Layer 8 of a small transformer language model trained on English Wikipedia (15 layers, counted from 0, width 128).
A neuron's activation on a vector x is GELU(weights . x), where the dot is the dot product.

Input weights of the MLP neurons that the questions are about. A number n stands for (n - 500) times 0.0014.
n4: 653 504 747 601 549 577 585 412 649 682 406 342 398 680 282 522 677 510 555 500 493 729 496 442 325 526 474 279 438 479 590 438 536 473 416 471 437 528 636 643 632 375 601 550 453 318 434 567 592 602 811 532 325 604 418 529 686 391 482 446 537 550 455 405 356 481 507 443 436 393 496 587 426 625 633 519 540 510 467 600 303 740 587 511 489 405 531 500 704 431 367 493 575 421 144 420 425 489 382 645 287 493 583 671 476 497 549 618 255 593 661 678 431 436 268 576 537 416 339 518 456 579 329 632 295 333 274 697
n21: 486 699 326 474 465 706 584 513 476 393 356 514 507 643 503 597 476 480 625 461 621 601 442 514 548 457 539 448 585 372 723 562 527 298 344 490 444 540 360 564 235 721 457 672 497 631 364 613 389 470 293 662 355 521 490 602 662 382 470 534 528 537 513 687 507 602 606 457 411 260 472 528 567 580 364 454 325 299 527 547 545 514 407 547 517 538 589 542 579 461 388 614 510 610 589 521 652 396 717 480 298 576 422 443 444 471 291 524 312 568 656 356 560 382 270 314 429 438 696 445 623 289 263 484 406 513 604 650
n48: 504 531 358 481 415 435 612 270 539 579 728 625 548 720 441 580 748 409 428 597 560 658 496 512 623 622 496 669 590 323 459 409 500 301 384 547 508 554 452 524 684 481 398 496 661 500 626 395 392 145 564 752 762 419 656 488 441 298 481 712 624 422 282 527 593 386 313 267 325 496 424 409 396 507 692 492 280 504 476 771 587 431 484 597 321 381 314 588 701 651 531 585 369 429 390 611 496 624 492 530 327 424 613 416 397 622 534 408 500 894 496 492 417 396 417 623 366 592 675 476 524 430 395 432 871 601 369 439
n62: 655 360 337 662 476 496 372 250 566 481 496 489 345 352 601 337 450 603 805 433 539 460 227 523 706 564 699 614 614 625 365 384 530 662 270 640 323 564 492 337 570 443 580 432 550 662 566 595 568 619 307 663 473 365 561 389 411 519 496 385 449 644 416 631 639 599 500 455 593 538 398 562 466 550 630 374 385 408 634 489 159 329 399 477 473 705 663 531 472 342 207 549 594 536 576 547 375 352 588 661 811 537 706 368 711 587 351 332 496 477 717 579 447 474 327 500 520 272 633 531 492 256 542 441 434 402 612 575
n72: 642 357 617 417 508 671 358 450 535 413 653 768 733 763 606 456 476 380 289 274 397 595 600 422 516 557 549 545 553 597 500 532 500 599 659 342 481 519 632 516 484 473 349 550 590 417 554 682 366 549 432 376 706 552 361 496 626 429 177 496 273 469 384 770 489 552 443 384 675 357 340 484 247 496 477 572 563 685 610 365 460 512 480 349 227 441 492 412 520 459 516 389 446 511 516 987 654 567 665 365 793 678 492 504 455 574 443 604 431 574 446 320 453 388 476 251 762 558 465 484 508 352 546 673 389 280 587 519
n83: 619 729 352 610 513 686 752 615 598 508 329 480 623 852 537 492 500 637 736 592 397 573 704 398 648 453 378 562 508 633 563 364 343 770 384 307 469 516 558 267 533 536 602 540 361 574 256 475 600 599 508 464 673 361 375 553 328 385 564 581 417 440 465 647 426 613 528 457 595 275 330 558 440 336 419 371 639 370 655 673 298 652 603 436 319 459 402 268 393 645 334 269 408 593 313 624 697 624 441 527 252 500 532 481 319 765 520 417 500 553 387 467 627 296 459 151 685 465 250 566 358 464 460 465 541 612 484 766
n120: 599 558 647 530 692 550 469 684 476 246 330 398 205 556 615 500 480 428 725 435 699 546 462 626 544 213 349 323 651 579 687 444 637 442 724 461 826 681 411 467 480 461 611 601 445 381 356 716 233 492 759 574 356 528 676 784 631 137 314 531 436 367 349 669 432 598 439 387 496 407 311 488 438 430 414 516 532 576 512 582 767 520 452 441 328 381 649 484 310 595 790 465 329 399 480 344 589 584 511 538 524 595 355 375 489 522 492 500 558 488 328 476 543 484 591 294 378 370 551 452 573 625 555 534 584 329 608 615
n132: 506 615 344 672 389 433 630 359 465 494 535 487 497 542 649 618 462 539 490 374 659 646 497 579 557 614 608 614 597 400 315 462 565 440 609 441 406 368 689 412 375 341 516 494 503 528 665 484 410 567 387 447 271 708 366 484 424 500 506 412 683 578 506 414 506 416 348 530 553 326 551 535 364 453 425 577 554 494 358 500 449 546 649 441 656 703 324 519 569 464 450 358 509 542 538 449 447 640 500 485 412 470 528 558 515 476 576 243 549 631 703 213 379 506 532 651 425 560 463 617 571 528 335 727 366 615 522 469
n160: 466 533 531 406 559 366 401 500 449 744 439 433 565 373 385 578 766 461 582 244 439 578 464 513 395 332 444 539 503 329 458 459 453 273 534 374 568 694 527 528 510 543 444 324 618 662 507 760 437 366 459 460 548 472 500 695 531 374 493 473 308 600 815 353 625 618 337 532 500 463 476 541 543 497 674 376 429 607 412 556 500 556 537 670 541 680 455 390 317 400 644 477 695 474 503 623 616 500 365 445 671 471 781 334 357 345 428 425 493 584 460 617 438 603 574 518 403 486 490 686 552 437 357 529 442 603 446 438
n205: 588 550 298 523 507 320 473 405 422 375 527 383 694 538 500 234 571 558 346 625 650 717 396 645 582 598 552 629 639 613 556 412 707 614 418 430 581 385 362 416 593 380 465 397 648 531 489 430 457 425 545 533 381 656 460 503 551 255 450 527 730 527 597 520 458 507 448 710 622 470 486 548 823 443 618 452 537 653 453 603 480 577 469 513 360 588 337 428 616 477 490 747 633 497 356 520 351 479 426 355 571 383 420 362 487 456 343 521 388 604 460 503 614 381 385 694 458 486 513 568 410 319 370 244 497 523 378 539
n212: 362 432 429 442 270 324 488 366 622 537 532 741 447 438 435 672 322 543 619 450 312 410 397 468 610 185 383 512 438 539 613 361 340 385 800 544 667 476 566 546 418 528 681 679 690 577 413 617 444 579 624 284 259 517 716 657 557 316 834 573 718 504 442 559 385 387 300 585 601 640 306 508 334 579 617 475 626 843 455 373 774 424 541 512 385 423 332 698 500 457 460 429 568 412 729 475 524 504 256 535 581 438 532 372 555 454 414 661 349 833 352 409 441 576 573 711 400 449 612 272 599 380 508 636 574 552 590 362
n218: 519 328 449 540 281 606 675 345 557 458 538 564 454 527 462 343 413 613 485 664 653 273 335 651 485 629 367 467 384 493 277 317 736 548 427 597 475 441 716 716 458 624 445 526 557 409 318 562 530 515 543 679 634 438 751 564 580 397 593 376 300 515 489 257 406 367 690 400 662 623 697 553 348 451 436 624 667 464 349 679 630 547 336 321 630 363 493 596 567 366 425 644 303 421 338 730 433 776 373 341 409 580 462 430 537 422 650 554 637 429 519 597 458 615 397 500 484 612 182 348 546 429 511 496 554 541 527 220
n234: 702 497 506 414 564 488 470 566 333 410 556 482 522 456 500 509 330 482 597 436 597 682 431 565 678 516 401 583 595 615 551 397 378 445 603 604 506 657 267 577 707 436 426 503 389 543 526 487 243 386 522 305 531 370 680 531 354 590 567 608 487 344 550 476 365 398 485 360 623 412 443 422 370 760 475 440 577 539 531 585 410 689 516 631 553 435 503 516 461 527 543 696 403 485 448 512 555 481 556 471 512 461 239 540 551 453 644 582 333 445 681 601 441 485 515 377 583 428 463 652 456 469 396 509 450 348 603 326
n272: 628 520 272 724 694 571 408 516 492 496 570 423 438 571 376 632 414 323 670 542 549 526 213 394 769 470 547 703 390 574 500 331 553 199 488 621 571 344 533 513 471 731 466 399 815 467 417 593 953 345 496 500 483 378 690 704 360 199 600 683 492 508 395 361 500 647 635 435 667 431 567 467 528 492 516 395 565 146 418 303 682 568 372 613 624 360 433 488 457 578 634 536 367 283 415 529 484 488 449 512 231 705 537 344 591 550 488 371 312 407 354 596 549 613 656 295 551 439 734 389 274 484 544 535 367 661 434 560
n314: 558 356 552 526 647 459 678 410 249 330 689 802 578 719 407 325 569 578 398 496 512 407 516 666 780 448 747 367 515 286 512 578 679 476 445 739 748 372 441 596 422 355 516 272 723 566 566 313 526 335 630 378 617 361 431 634 655 426 436 381 711 588 408 335 687 278 220 248 643 397 465 496 541 356 661 520 431 533 504 614 590 424 469 492 601 434 641 335 512 526 359 429 451 358 496 375 424 625 345 456 665 329 634 364 522 337 429 735 519 519 657 697 514 557 531 568 444 435 561 368 547 538 489 456 461 546 550 507
n317: 543 550 395 553 597 424 569 576 465 291 402 484 757 452 500 449 406 429 233 552 686 550 591 637 575 634 269 631 421 478 391 488 434 385 397 407 729 278 656 508 369 450 874 639 383 819 672 169 596 542 380 512 476 561 589 699 630 468 523 617 611 341 436 687 299 359 462 574 584 492 281 354 668 387 617 400 637 575 664 450 425 537 441 349 520 457 266 428 602 485 368 565 654 307 488 559 354 429 545 620 563 610 574 373 458 404 625 632 462 500 558 492 410 385 496 480 399 587 782 488 576 403 206 410 651 739 701 348
n332: 749 398 484 473 319 461 676 306 632 672 560 559 520 362 368 552 791 435 370 443 448 508 297 472 762 545 319 447 607 489 516 528 595 534 613 583 626 383 512 372 451 567 546 441 655 544 210 779 703 295 427 582 625 730 504 476 243 544 555 456 528 256 473 399 511 504 604 492 555 421 605 548 566 325 318 724 368 435 416 465 420 227 339 492 371 468 439 634 350 298 595 613 343 349 492 327 657 347 462 435 488 538 670 474 454 462 427 674 660 484 583 516 402 500 448 363 504 921 803 768 394 543 571 573 262 437 729 450
n349: 664 496 491 304 741 593 516 415 596 517 412 782 550 513 542 433 822 556 419 401 428 443 438 396 504 375 673 855 536 372 427 399 475 491 619 586 817 455 377 474 576 463 435 685 538 605 754 345 508 294 555 340 702 431 554 313 437 567 344 820 627 492 643 703 512 367 181 438 438 467 521 500 476 516 521 210 675 404 471 570 584 539 248 393 652 399 419 619 587 872 450 638 377 480 409 441 598 627 588 341 579 379 239 291 536 614 189 559 553 421 545 265 538 520 659 452 414 544 442 487 351 322 294 343 470 430 349 593
n354: 416 267 291 430 500 422 627 622 580 561 466 398 615 326 492 735 489 299 609 488 477 460 601 637 504 619 299 587 467 438 653 419 783 520 488 782 496 519 613 544 283 519 417 508 748 289 406 539 466 352 605 395 623 516 658 663 462 388 481 496 264 617 445 415 583 630 459 254 472 481 589 535 604 404 318 363 565 504 500 586 481 184 415 519 438 780 202 574 755 299 598 653 534 518 674 646 571 342 610 496 451 456 330 518 599 665 419 314 392 610 508 668 486 605 515 703 378 415 353 488 613 458 466 438 689 609 266 500
n416: 669 406 484 746 476 630 744 563 389 465 504 561 593 617 253 454 573 596 512 354 550 565 679 477 693 770 445 321 478 430 453 616 655 544 430 383 504 440 313 520 438 299 508 492 550 496 246 591 500 281 762 621 620 433 439 702 492 851 218 546 368 572 420 615 405 512 352 654 507 496 442 438 747 689 485 433 263 541 565 312 620 290 542 583 566 427 504 640 524 474 659 649 402 235 279 515 684 457 412 716 469 633 599 571 445 597 519 562 508 519 371 480 482 489 174 496 398 447 402 500 539 447 383 471 368 425 677 466
n420: 473 655 520 474 283 519 545 627 715 257 569 656 562 239 411 601 427 621 426 457 593 504 703 358 581 385 579 592 445 771 354 527 390 714 741 568 463 676 352 583 368 678 556 379 492 739 352 302 357 507 610 269 488 524 527 645 685 419 477 374 706 572 573 571 282 326 697 573 308 576 562 739 343 579 374 539 416 548 454 632 554 261 674 526 504 407 570 442 292 570 390 620 308 409 439 450 530 508 555 398 508 729 736 436 548 558 582 473 624 420 523 484 374 579 388 464 476 212 542 338 457 508 228 511 461 594 369 511
n449: 461 555 677 513 742 537 311 636 433 648 724 455 242 443 384 550 518 433 418 392 567 684 389 476 546 464 659 487 460 775 385 521 407 452 305 524 527 479 493 173 571 486 613 345 507 595 478 734 548 493 496 493 496 269 341 416 377 398 493 528 521 503 493 534 427 478 652 548 494 493 571 511 370 444 497 622 475 753 619 545 412 638 507 728 620 711 358 614 390 477 316 398 307 361 632 440 531 663 533 570 636 665 587 545 456 652 470 464 428 375 538 543 436 600 542 467 514 496 282 328 479 500 579 446 539 242 433 231
n471: 581 492 377 460 492 597 549 366 723 519 561 245 473 368 546 640 508 364 434 228 809 565 313 557 535 420 325 628 588 430 176 519 599 540 504 303 544 612 398 401 578 523 783 379 742 477 336 306 579 571 543 519 527 524 447 454 477 678 361 492 305 667 683 519 551 370 552 617 407 523 410 604 526 554 614 480 657 589 573 455 66 615 388 345 609 732 485 360 324 570 473 504 523 507 481 678 236 376 588 445 711 567 447 489 722 598 563 559 447 561 542 473 272 632 658 604 532 549 375 454 520 279 526 364 457 451 747 422
n472: 528 575 356 407 618 507 585 514 695 702 298 517 507 369 514 402 577 400 444 732 451 624 552 431 349 525 496 228 473 387 640 538 582 295 595 380 510 514 514 352 546 555 561 483 437 577 441 446 582 315 560 497 647 432 346 403 322 363 527 396 567 751 732 638 503 561 537 625 590 538 454 724 429 490 348 475 632 433 514 374 535 615 591 370 268 451 678 465 380 393 417 405 445 470 545 454 363 394 547 815 604 359 493 403 604 647 487 631 405 438 528 315 335 432 427 507 807 540 517 521 539 627 370 597 641 356 633 551
n476: 653 454 582 525 541 468 620 423 460 374 344 622 440 524 397 587 493 599 406 568 450 619 658 586 269 500 548 579 548 481 394 630 461 444 624 285 465 426 632 493 554 362 672 523 444 473 436 551 393 397 253 591 440 439 696 596 647 537 542 368 493 490 222 632 472 462 423 497 540 291 443 390 594 577 842 388 636 545 507 510 467 476 423 379 517 557 375 345 590 456 546 574 480 509 543 393 445 507 715 607 619 605 487 350 474 584 276 608 601 612 536 358 542 402 669 756 381 454 542 413 426 549 539 519 366 318 243 516
n477: 338 634 493 387 485 586 419 413 597 723 604 379 594 406 554 384 479 490 442 482 565 410 436 675 543 519 411 398 582 538 448 630 496 590 678 489 730 420 627 389 431 341 552 426 593 723 233 541 556 618 251 592 608 699 662 671 475 327 458 475 500 472 544 608 337 353 199 485 490 324 605 450 664 703 411 420 489 476 589 953 579 485 475 422 449 371 510 555 437 384 525 587 591 568 479 663 609 562 476 343 322 638 638 437 366 503 559 565 542 472 266 405 637 402 453 452 404 523 412 647 460 376 623 418 464 560 392 305

Each question shows a token from some text and the vector x that enters the MLP there. A number n stands for (n - 500) times 0.0098.

"ated": 501 461 530 407 449 416 609 493 446 514 403 606 434 430 450 524 410 283 558 547 439 590 313 569 475 573 472 375 451 458 556 694 463 561 563 564 338 538 427 606 488 483 563 508 573 484 630 486 547 750 481 431 375 572 518 530 573 613 487 546 376 280 746 532 575 522 595 538 346 489 478 487 421 463 492 517 308 347 407 325 503 632 431 538 565 455 515 471 460 820 512 489 522 867 499 396 598 583 429 432 470 394 453 692 672 293 459 594 626 402 409 485 726 571 437 539 560 516 466 396 516 445 568 353 566 489 565 358
The neuron with the highest activation: n21

" Washington": 485 474 614 331 477 383 609 522 453 514 485 483 448 528 348 517 390 404 447 602 402 588 451 429 454 618 597 373 324 539 510 641 477 592 556 352 282 458 458 659 451 452 502 446 458 416 638 522 390 639 433 609 501 522 489 473 571 547 552 478 474 463 743 579 570 757 484 572 412 402 538 466 431 364 468 655 227 468 421 405 430 629 373 646 393 478 451 320 534 820 510 467 582 642 582 478 506 562 374 577 575 450 517 792 569 285 441 602 630 474 314 540 748 553 498 560 533 419 600 569 431 452 557 502 469 559 488 395
The most active neuron and its activation: n160, at about 0.54

" mid": 641 505 524 380 572 339 461 449 582 475 355 512 407 572 530 601 406 369 468 688 451 510 418 457 465 684 548 410 364 582 502 615 451 536 402 464 436 462 397 551 441 402 640 427 429 374 611 578 432 682 394 475 599 551 592 548 516 737 477 443 492 358 627 560 615 508 645 374 337 465 530 478 484 343 434 621 222 362 534 401 424 545 504 666 474 517 503 526 540 716 582 478 554 654 614 472 601 532 423 607 450 281 495 655 511 304 413 666 580 405 419 416 774 574 461 518 533 598 603 530 443 577 454 466 490 520 533 274
Which two neurons fire most, strongest first? n332, n21

"ia": 573 540 485 518 510 419 715 449 487 495 420 557 439 471 500 456 488 245 702 681 431 471 545 574 391 498 501 413 491 446 472 579 507 471 522 538 382 479 442 617 376 532 544 554 506 363 701 372 521 632 405 584 338 540 584 554 665 635 441 535 449 488 675 510 521 640 582 515 376 500 463 438 440 513 543 600 221 423 462 323 466 591 452 567 463 456 520 532 375 822 597 391 536 699 463 492 454 531 338 398 377 439 396 715 636 370 406 566 638 330 476 597 739 459 633 448 504 496 552 376 540 427 468 408 593 587 450 366
Which two neurons fire most, strongest first? n21, n120

"2": 523 535 488 554 517 312 477 512 546 447 479 649 407 550 448 511 440 334 601 640 346 529 389 450 537 760 525 289 520 543 459 482 564 640 489 451 417 508 461 648 435 330 555 460 343 405 673 350 512 610 425 548 522 582 518 602 604 519 470 406 515 398 580 585 519 541 728 521 535 475 483 516 399 284 545 593 338 403 413 390 459 455 520 610 500 595 458 468 516 698 476 444 669 677 618 413 473 408 394 539 508 273 523 647 639 287 396 610 625 334 439 558 736 585 713 492 570 565 527 428 418 518 387 451 527 542 506 274
Which two neurons fire most, strongest first? n314, n317

" Sch": 499 484 522 380 364 307 535 382 584 577 515 598 376 566 520 506 371 385 524 684 467 412 543 560 463 550 472 430 421 524 502 703 474 512 525 397 370 564 419 601 415 440 434 404 529 485 680 442 376 576 469 617 452 517 527 543 512 529 399 392 493 395 740 513 558 764 602 587 472 452 459 378 547 252 440 498 174 383 545 429 557 593 314 732 498 526 434 541 535 839 608 543 593 630 465 436 502 479 444 520 423 391 516 592 536 467 477 571 610 281 355 515 805 561 486 581 638 525 555 500 509 502 494 455 530 489 511 451
Which two neurons fire most, strongest first? n21, n205

" he": 547 455 589 277 539 277 555 465 560 520 500 638 431 562 571 483 445 263 548 542 515 577 472 525 525 576 419 501 418 567 440 642 418 685 583 351 265 567 436 483 509 535 474 505 572 417 554 420 401 601 394 515 488 626 595 568 501 632 440 374 420 384 680 582 526 627 479 655 468 538 496 371 386 383 557 458 298 351 523 333 488 655 321 698 558 475 622 435 579 745 451 480 735 740 514 494 432 418 419 470 508 378 501 613 632 416 410 619 619 339 366 469 651 628 556 408 440 482 594 487 428 507 538 520 473 531 427 396
The neuron with the highest activation: n471

" two": 582 535 656 442 517 378 540 543 559 608 464 625 280 466 534 452 473 346 560 672 431 654 345 483 551 644 525 411 401 589 483 477 380 733 479 406 385 378 410 613 478 399 498 476 540 435 654 475 516 652 332 517 437 520 502 459 473 588 408 400 511 385 594 534 630 496 468 459 471 567 410 402 413 424 464 593 285 446 466 336 399 574 479 605 465 687 533 421 463 749 471 461 697 782 557 441 489 552 433 601 511 402 496 594 628 439 479 591 550 349 458 525 918 595 509 501 498 472 554 446 384 505 444 464 526 517 415 330
Which two neurons fire most, strongest first? n62, n449

"o": 433 464 545 457 501 339 518 518 503 571 461 479 477 482 525 428 496 211 595 652 525 534 672 469 462 570 499 504 454 556 525 372 451 576 520 322 372 423 421 681 355 362 369 579 488 401 475 559 405 629 456 434 515 535 598 463 588 584 470 394 234 490 672 525 649 678 621 453 473 443 456 495 412 311 422 599 312 404 612 330 407 496 488 627 429 517 463 712 448 807 485 400 614 594 596 518 500 549 353 556 418 411 646 675 566 442 458 563 559 494 303 498 710 597 570 641 522 437 631 445 354 543 543 500 639 466 654 425
Which two neurons fire most, strongest first? n354, n72

" partic": 564 470 488 489 556 280 512 450 443 593 459 589 476 579 522 548 445 219 549 664 415 579 378 468 591 674 497 454 430 541 401 554 507 671 500 435 338 592 448 513 448 514 561 489 494 369 796 454 546 482 380 485 475 594 493 529 650 627 509 508 423 377 709 632 522 567 506 466 366 574 438 443 507 540 610 539 242 369 532 370 456 598 386 659 467 417 472 429 551 807 447 427 595 667 440 536 545 566 347 509 381 332 453 462 677 265 449 602 527 479 435 408 651 711 570 582 460 474 574 569 392 525 537 409 538 440 463 331
Which three neurons fire most, strongest first? n349, n48, n205

"illion": 526 556 565 434 498 464 570 579 551 526 478 600 488 382 453 445 520 271 526 619 446 507 588 464 474 704 519 341 489 416 413 626 459 704 484 427 372 508 508 646 544 426 337 340 465 370 570 471 507 676 385 454 516 531 533 358 524 608 320 505 458 443 586 598 524 548 594 548 332 456 433 445 440 310 557 684 321 324 446 405 480 569 451 672 448 573 446 453 388 746 462 442 488 735 631 515 499 599 488 565 524 391 564 833 610 271 520 531 596 509 345 519 728 576 561 606 602 485 577 476 500 538 428 483 481 476 451 275
The most active neuron and its activation: n72, at about 0.46

"ian": 562 597 523 423 423 319 554 446 554 604 454 687 504 498 512 574 450 200 558 608 409 400 545 531 442 620 510 473 441 456 425 639 486 504 536 463 385 528 512 575 532 397 431 447 487 476 702 350 469 705 472 569 441 629 507 448 593 483 425 494 449 595 581 491 649 608 523 490 403 489 493 340 419 276 657 574 150 448 444 556 430 627 467 454 398 572 541 476 402 792 432 442 608 672 575 458 473 595 550 541 355 380 512 635 609 399 540 622 516 441 365 577 743 486 461 559 560 543 634 519 354 537 387 436 610 444 492 316
The most active neuron and its activation: n48, at about 2.3

"80": 530 591 630 368 412 376 573 554 507 509 591 684 509 390 465 547 357 308 601 633 502 651 505 453 416 651 456 467 363 579 452 717 363 554 618 412 346 552 456 603 578 367 619 527 505 525 522 562 357 793 569 492 404 555 473 531 492 599 501 421 327 346 602 569 522 576 475 455 382 530 426 390 409 378 517 652 371 428 375 454 505 492 424 745 369 504 494 394 463 713 583 456 465 643 587 449 507 412 388 565 420 437 473 648 701 343 473 619 514 456 455 616 740 646 582 536 446 472 499 480 434 536 393 400 546 495 453 280
The neuron with the highest activation: n234

" ship": 495 515 528 403 447 319 613 391 584 612 409 569 524 479 581 560 458 387 521 685 535 626 543 482 499 532 415 300 523 603 558 688 446 639 574 458 371 483 417 646 477 411 484 443 432 310 667 310 442 625 401 507 454 598 452 585 434 609 377 413 542 390 664 553 597 605 503 461 376 527 406 426 384 240 509 553 330 482 528 562 506 639 363 610 534 488 518 375 441 754 475 472 531 714 598 439 502 574 280 507 445 439 491 709 682 391 378 508 612 480 377 479 769 473 609 386 681 563 600 522 460 523 526 447 471 494 477 318
The neuron with the highest activation: n83

"ially": 567 521 462 365 610 236 582 580 395 471 495 479 408 556 465 570 480 315 570 706 466 545 382 564 444 644 434 536 438 623 405 718 510 640 574 547 306 448 456 483 441 475 596 571 564 362 573 364 502 496 429 422 428 505 477 592 543 661 512 464 379 430 596 704 543 509 535 415 345 452 432 545 368 506 540 501 308 306 400 374 449 553 497 608 651 437 494 320 542 762 570 380 571 690 526 509 461 579 428 503 506 353 510 623 733 386 514 666 602 301 334 560 727 645 589 542 549 494 520 434 516 467 476 441 498 494 429 422
The most active neuron and its activation: n471, at about 0.94

" well as": 540 514 557 411 590 403 576 609 477 646 412 559 396 607 520 561 419 299 433 588 498 565 444 517 558 664 596 292 439 580 436 540 451 694 578 416 331 468 442 547 497 452 534 515 485 372 615 520 527 594 453 508 411 599 495 609 502 635 497 388 504 317 645 533 559 545 541 561 361 563 478 470 475 437 581 532 267 359 415 377 356 509 391 679 469 511 477 411 463 750 449 400 620 834 568 452 445 622 452 432 441 423 433 601 693 423 447 523 562 274 390 511 834 603 529 487 566 489 474 474 434 519 556 407 525 499 449 326
The neuron with the highest activation: n449

" for": 556 492 470 474 461 353 555 574 442 546 459 642 473 534 537 556 458 432 504 589 478 540 608 499 659 629 567 277 397 539 570 517 479 622 606 439 297 494 464 674 486 543 629 420 449 354 530 433 409 590 432 515 445 589 617 591 523 686 457 556 564 356 587 594 490 632 598 479 362 464 518 470 322 416 523 565 266 363 431 393 420 572 404 576 443 523 463 490 461 708 554 474 615 812 476 448 482 462 390 484 473 394 451 652 670 441 396 499 636 378 308 495 928 524 541 553 576 392 508 379 435 480 388 452 559 498 420 344
Which three neurons fire most, strongest first? n420, n83, n21

"over": 490 537 428 495 496 523 603 418 492 672 468 682 562 603 417 563 417 416 617 624 462 567 342 511 616 630 458 391 453 643 452 620 439 663 626 446 329 525 463 601 535 449 538 531 451 373 750 393 469 649 424 475 326 540 492 604 509 637 406 492 534 398 593 360 517 539 604 435 393 531 457 571 503 397 567 546 348 396 360 273 457 593 328 546 601 437 510 632 480 825 477 465 467 478 495 438 453 468 326 477 544 492 446 751 694 316 471 510 640 357 456 443 805 565 398 492 513 415 544 447 394 542 432 472 455 670 406 365
Which two neurons fire most, strongest first? n272, n132

"iv": 465 528 394 567 462 377 550 520 566 562 423 577 486 439 562 474 511 237 677 548 377 433 383 471 609 725 395 459 472 568 479 569 478 568 662 435 318 507 569 616 455 475 545 488 481 485 768 309 440 609 313 404 426 649 579 384 598 600 592 377 432 489 619 487 402 639 560 538 375 389 363 464 462 337 651 602 253 423 343 480 412 557 463 515 456 425 482 483 530 817 604 539 629 604 400 522 506 621 515 410 419 395 459 786 571 340 421 499 658 492 478 500 552 528 631 539 476 601 585 557 504 544 397 434 495 595 414 438
The most active neuron and its activation: n132, at about 2.8

"ed": 539 515 508 372 472 419 561 494 532 525 480 670 479 474 425 492 483 278 661 656 519 480 471 520 488 498 393 386 440 543 477 627 517 656 597 429 334 444 526 551 565 438 552 424 518 438 524 438 484 682 394 419 430 536 575 607 697 568 370 454 438 460 489 472 438 424 636 404 507 637 376 448 415 495 569 505 282 417 456 225 497 623 469 590 449 586 445 524 462 844 529 480 550 724 476 401 523 571 460 525 445 340 528 722 725 330 541 468 624 524 516 477 840 455 424 605 457 463 475 401 487 527 366 369 730 505 511 385
The most active neuron and its activation: n212, at about 0.62

"ters": 576 529 628 453 481 333 633 462 473 495 445 496 392 453 484 439 434 359 688 728 406 586 413 504 542 602 427 448 481 570 553 768 521 557 618 507 412 543 451 514 496 475 477 500 527 373 617 481 421 650 420 561 381 580 505 533 536 622 469 424 499 299 674 544 472 628 623 530 382 380 425 411 481 331 559 497 249 417 526 445 477 580 429 592 503 410 538 505 440 761 603 489 539 741 612 461 518 597 427 423 291 452 365 677 670 373 495 558 640 430 372 417 838 588 476 475 606 528 455 384 455 373 491 387 488 590 447 326
Which two neurons fire most, strongest first? n120, n21

" tr": 578 494 565 486 432 328 536 484 511 638 368 559 387 563 536 424 520 339 518 746 466 533 400 517 455 590 450 390 502 520 387 714 414 664 653 414 363 544 436 675 448 417 508 383 539 443 696 375 411 603 428 593 545 552 517 502 494 547 468 529 472 360 722 530 491 442 559 541 413 495 515 372 450 274 564 526 272 397 532 373 541 551 387 626 616 530 530 430 576 819 485 515 666 687 514 454 529 559 458 519 376 396 393 582 706 294 464 694 545 267 418 539 638 610 568 440 497 512 427 547 404 542 476 454 558 470 431 378
Which two neurons fire most, strongest first? n349, n234

"ret": 428 414 540 517 523 435 540 503 511 554 367 638 424 547 463 637 427 320 469 685 360 464 307 495 469 669 401 299 378 590 548 768 593 643 579 565 285 553 542 646 647 519 497 487 471 447 600 566 448 676 486 406 428 618 531 596 629 575 418 526 527 518 715 409 621 464 617 347 417 575 378 524 466 306 568 484 321 359 424 330 435 514 482 569 604 445 499 429 616 790 513 411 513 598 493 499 500 586 364 467 566 419 507 734 590 383 520 561 462 374 327 487 760 420 472 529 554 520 516 483 404 437 456 434 531 555 455 335
The neuron with the highest activation: n4

"aval": 425 629 632 401 574 403 570 507 447 456 444 466 478 414 417 423 377 155 578 602 433 535 372 447 454 609 500 457 400 573 481 636 493 666 485 503 354 558 561 652 460 406 404 491 464 378 646 477 488 724 366 464 496 604 444 548 544 472 357 571 401 559 685 603 653 524 660 559 297 557 477 433 465 303 546 625 246 464 589 560 542 496 342 582 415 492 537 467 449 793 545 453 564 696 649 405 567 562 416 456 530 360 488 722 587 364 490 511 663 493 339 440 607 501 456 492 480 552 573 541 420 483 577 441 657 434 437 473
The neuron with the highest activation: n120

"a": 504 522 540 360 583 373 663 478 560 494 468 617 432 455 457 455 554 204 706 580 391 588 458 443 585 643 450 336 583 533 527 626 485 506 526 439 332 409 534 712 342 434 398 393 573 431 531 456 481 574 410 533 514 598 491 470 632 503 342 422 425 393 734 572 738 562 562 433 439 453 510 435 531 375 441 595 321 393 503 297 528 557 439 609 489 485 415 614 466 713 419 467 613 674 486 329 534 476 414 469 462 354 467 595 616 420 537 507 559 392 334 516 819 620 558 448 611 552 559 483 658 474 491 392 559 541 622 395
Which two neurons fire most, strongest first? n21, n332

"er": 512 534 598 436 518 412 540 449 460 591 381 551 550 527 526 500 453 375 629 566 451 524 501 603 472 543 435 413 386 532 689 730 628 513 492 514 303 419 484 626 421 391 441 482 582 494 621 366 435 621 396 548 453 666 367 634 474 559 434 423 290 397 557 562 598 627 617 500 515 460 470 603 415 326 564 448 215 529 518 331 598 495 440 638 390 562 421 580 483 847 503 509 564 625 486 457 494 535 405 565 359 375 443 642 547 483 481 537 616 393 204 577 831 546 468 539 479 467 509 450 460 463 572 395 647 379 491 386
Which three neurons fire most, strongest first? n354, n416, n120

" single": 653 545 613 370 382 452 559 604 462 503 485 575 445 456 450 490 422 370 511 592 389 614 458 475 410 680 484 337 505 484 476 542 410 633 510 507 407 431 368 611 465 394 482 409 517 362 638 560 539 703 398 508 460 630 543 403 543 537 397 435 476 384 540 548 464 447 473 485 324 509 441 547 386 335 553 556 215 473 463 466 506 636 483 608 559 659 520 429 455 855 518 471 606 708 584 531 456 610 402 548 438 279 577 600 607 433 495 613 603 406 360 549 835 549 555 572 510 517 579 429 376 569 449 511 535 471 567 253
The neuron with the highest activation: n449

" Hol": 427 455 485 325 323 435 622 466 576 528 535 637 399 504 541 526 343 431 551 646 445 452 551 397 549 535 521 456 482 548 595 604 465 545 497 335 403 563 371 607 464 472 482 454 438 405 664 479 428 668 480 608 469 503 412 528 518 604 439 427 429 421 736 541 573 704 596 510 328 502 438 478 480 335 482 589 320 322 489 481 426 562 334 537 398 560 364 513 591 810 510 589 565 650 383 491 476 594 357 507 566 333 587 683 518 394 340 600 638 441 355 458 859 462 546 555 516 612 627 499 427 535 505 463 633 521 569 320
The neuron with the highest activation: n48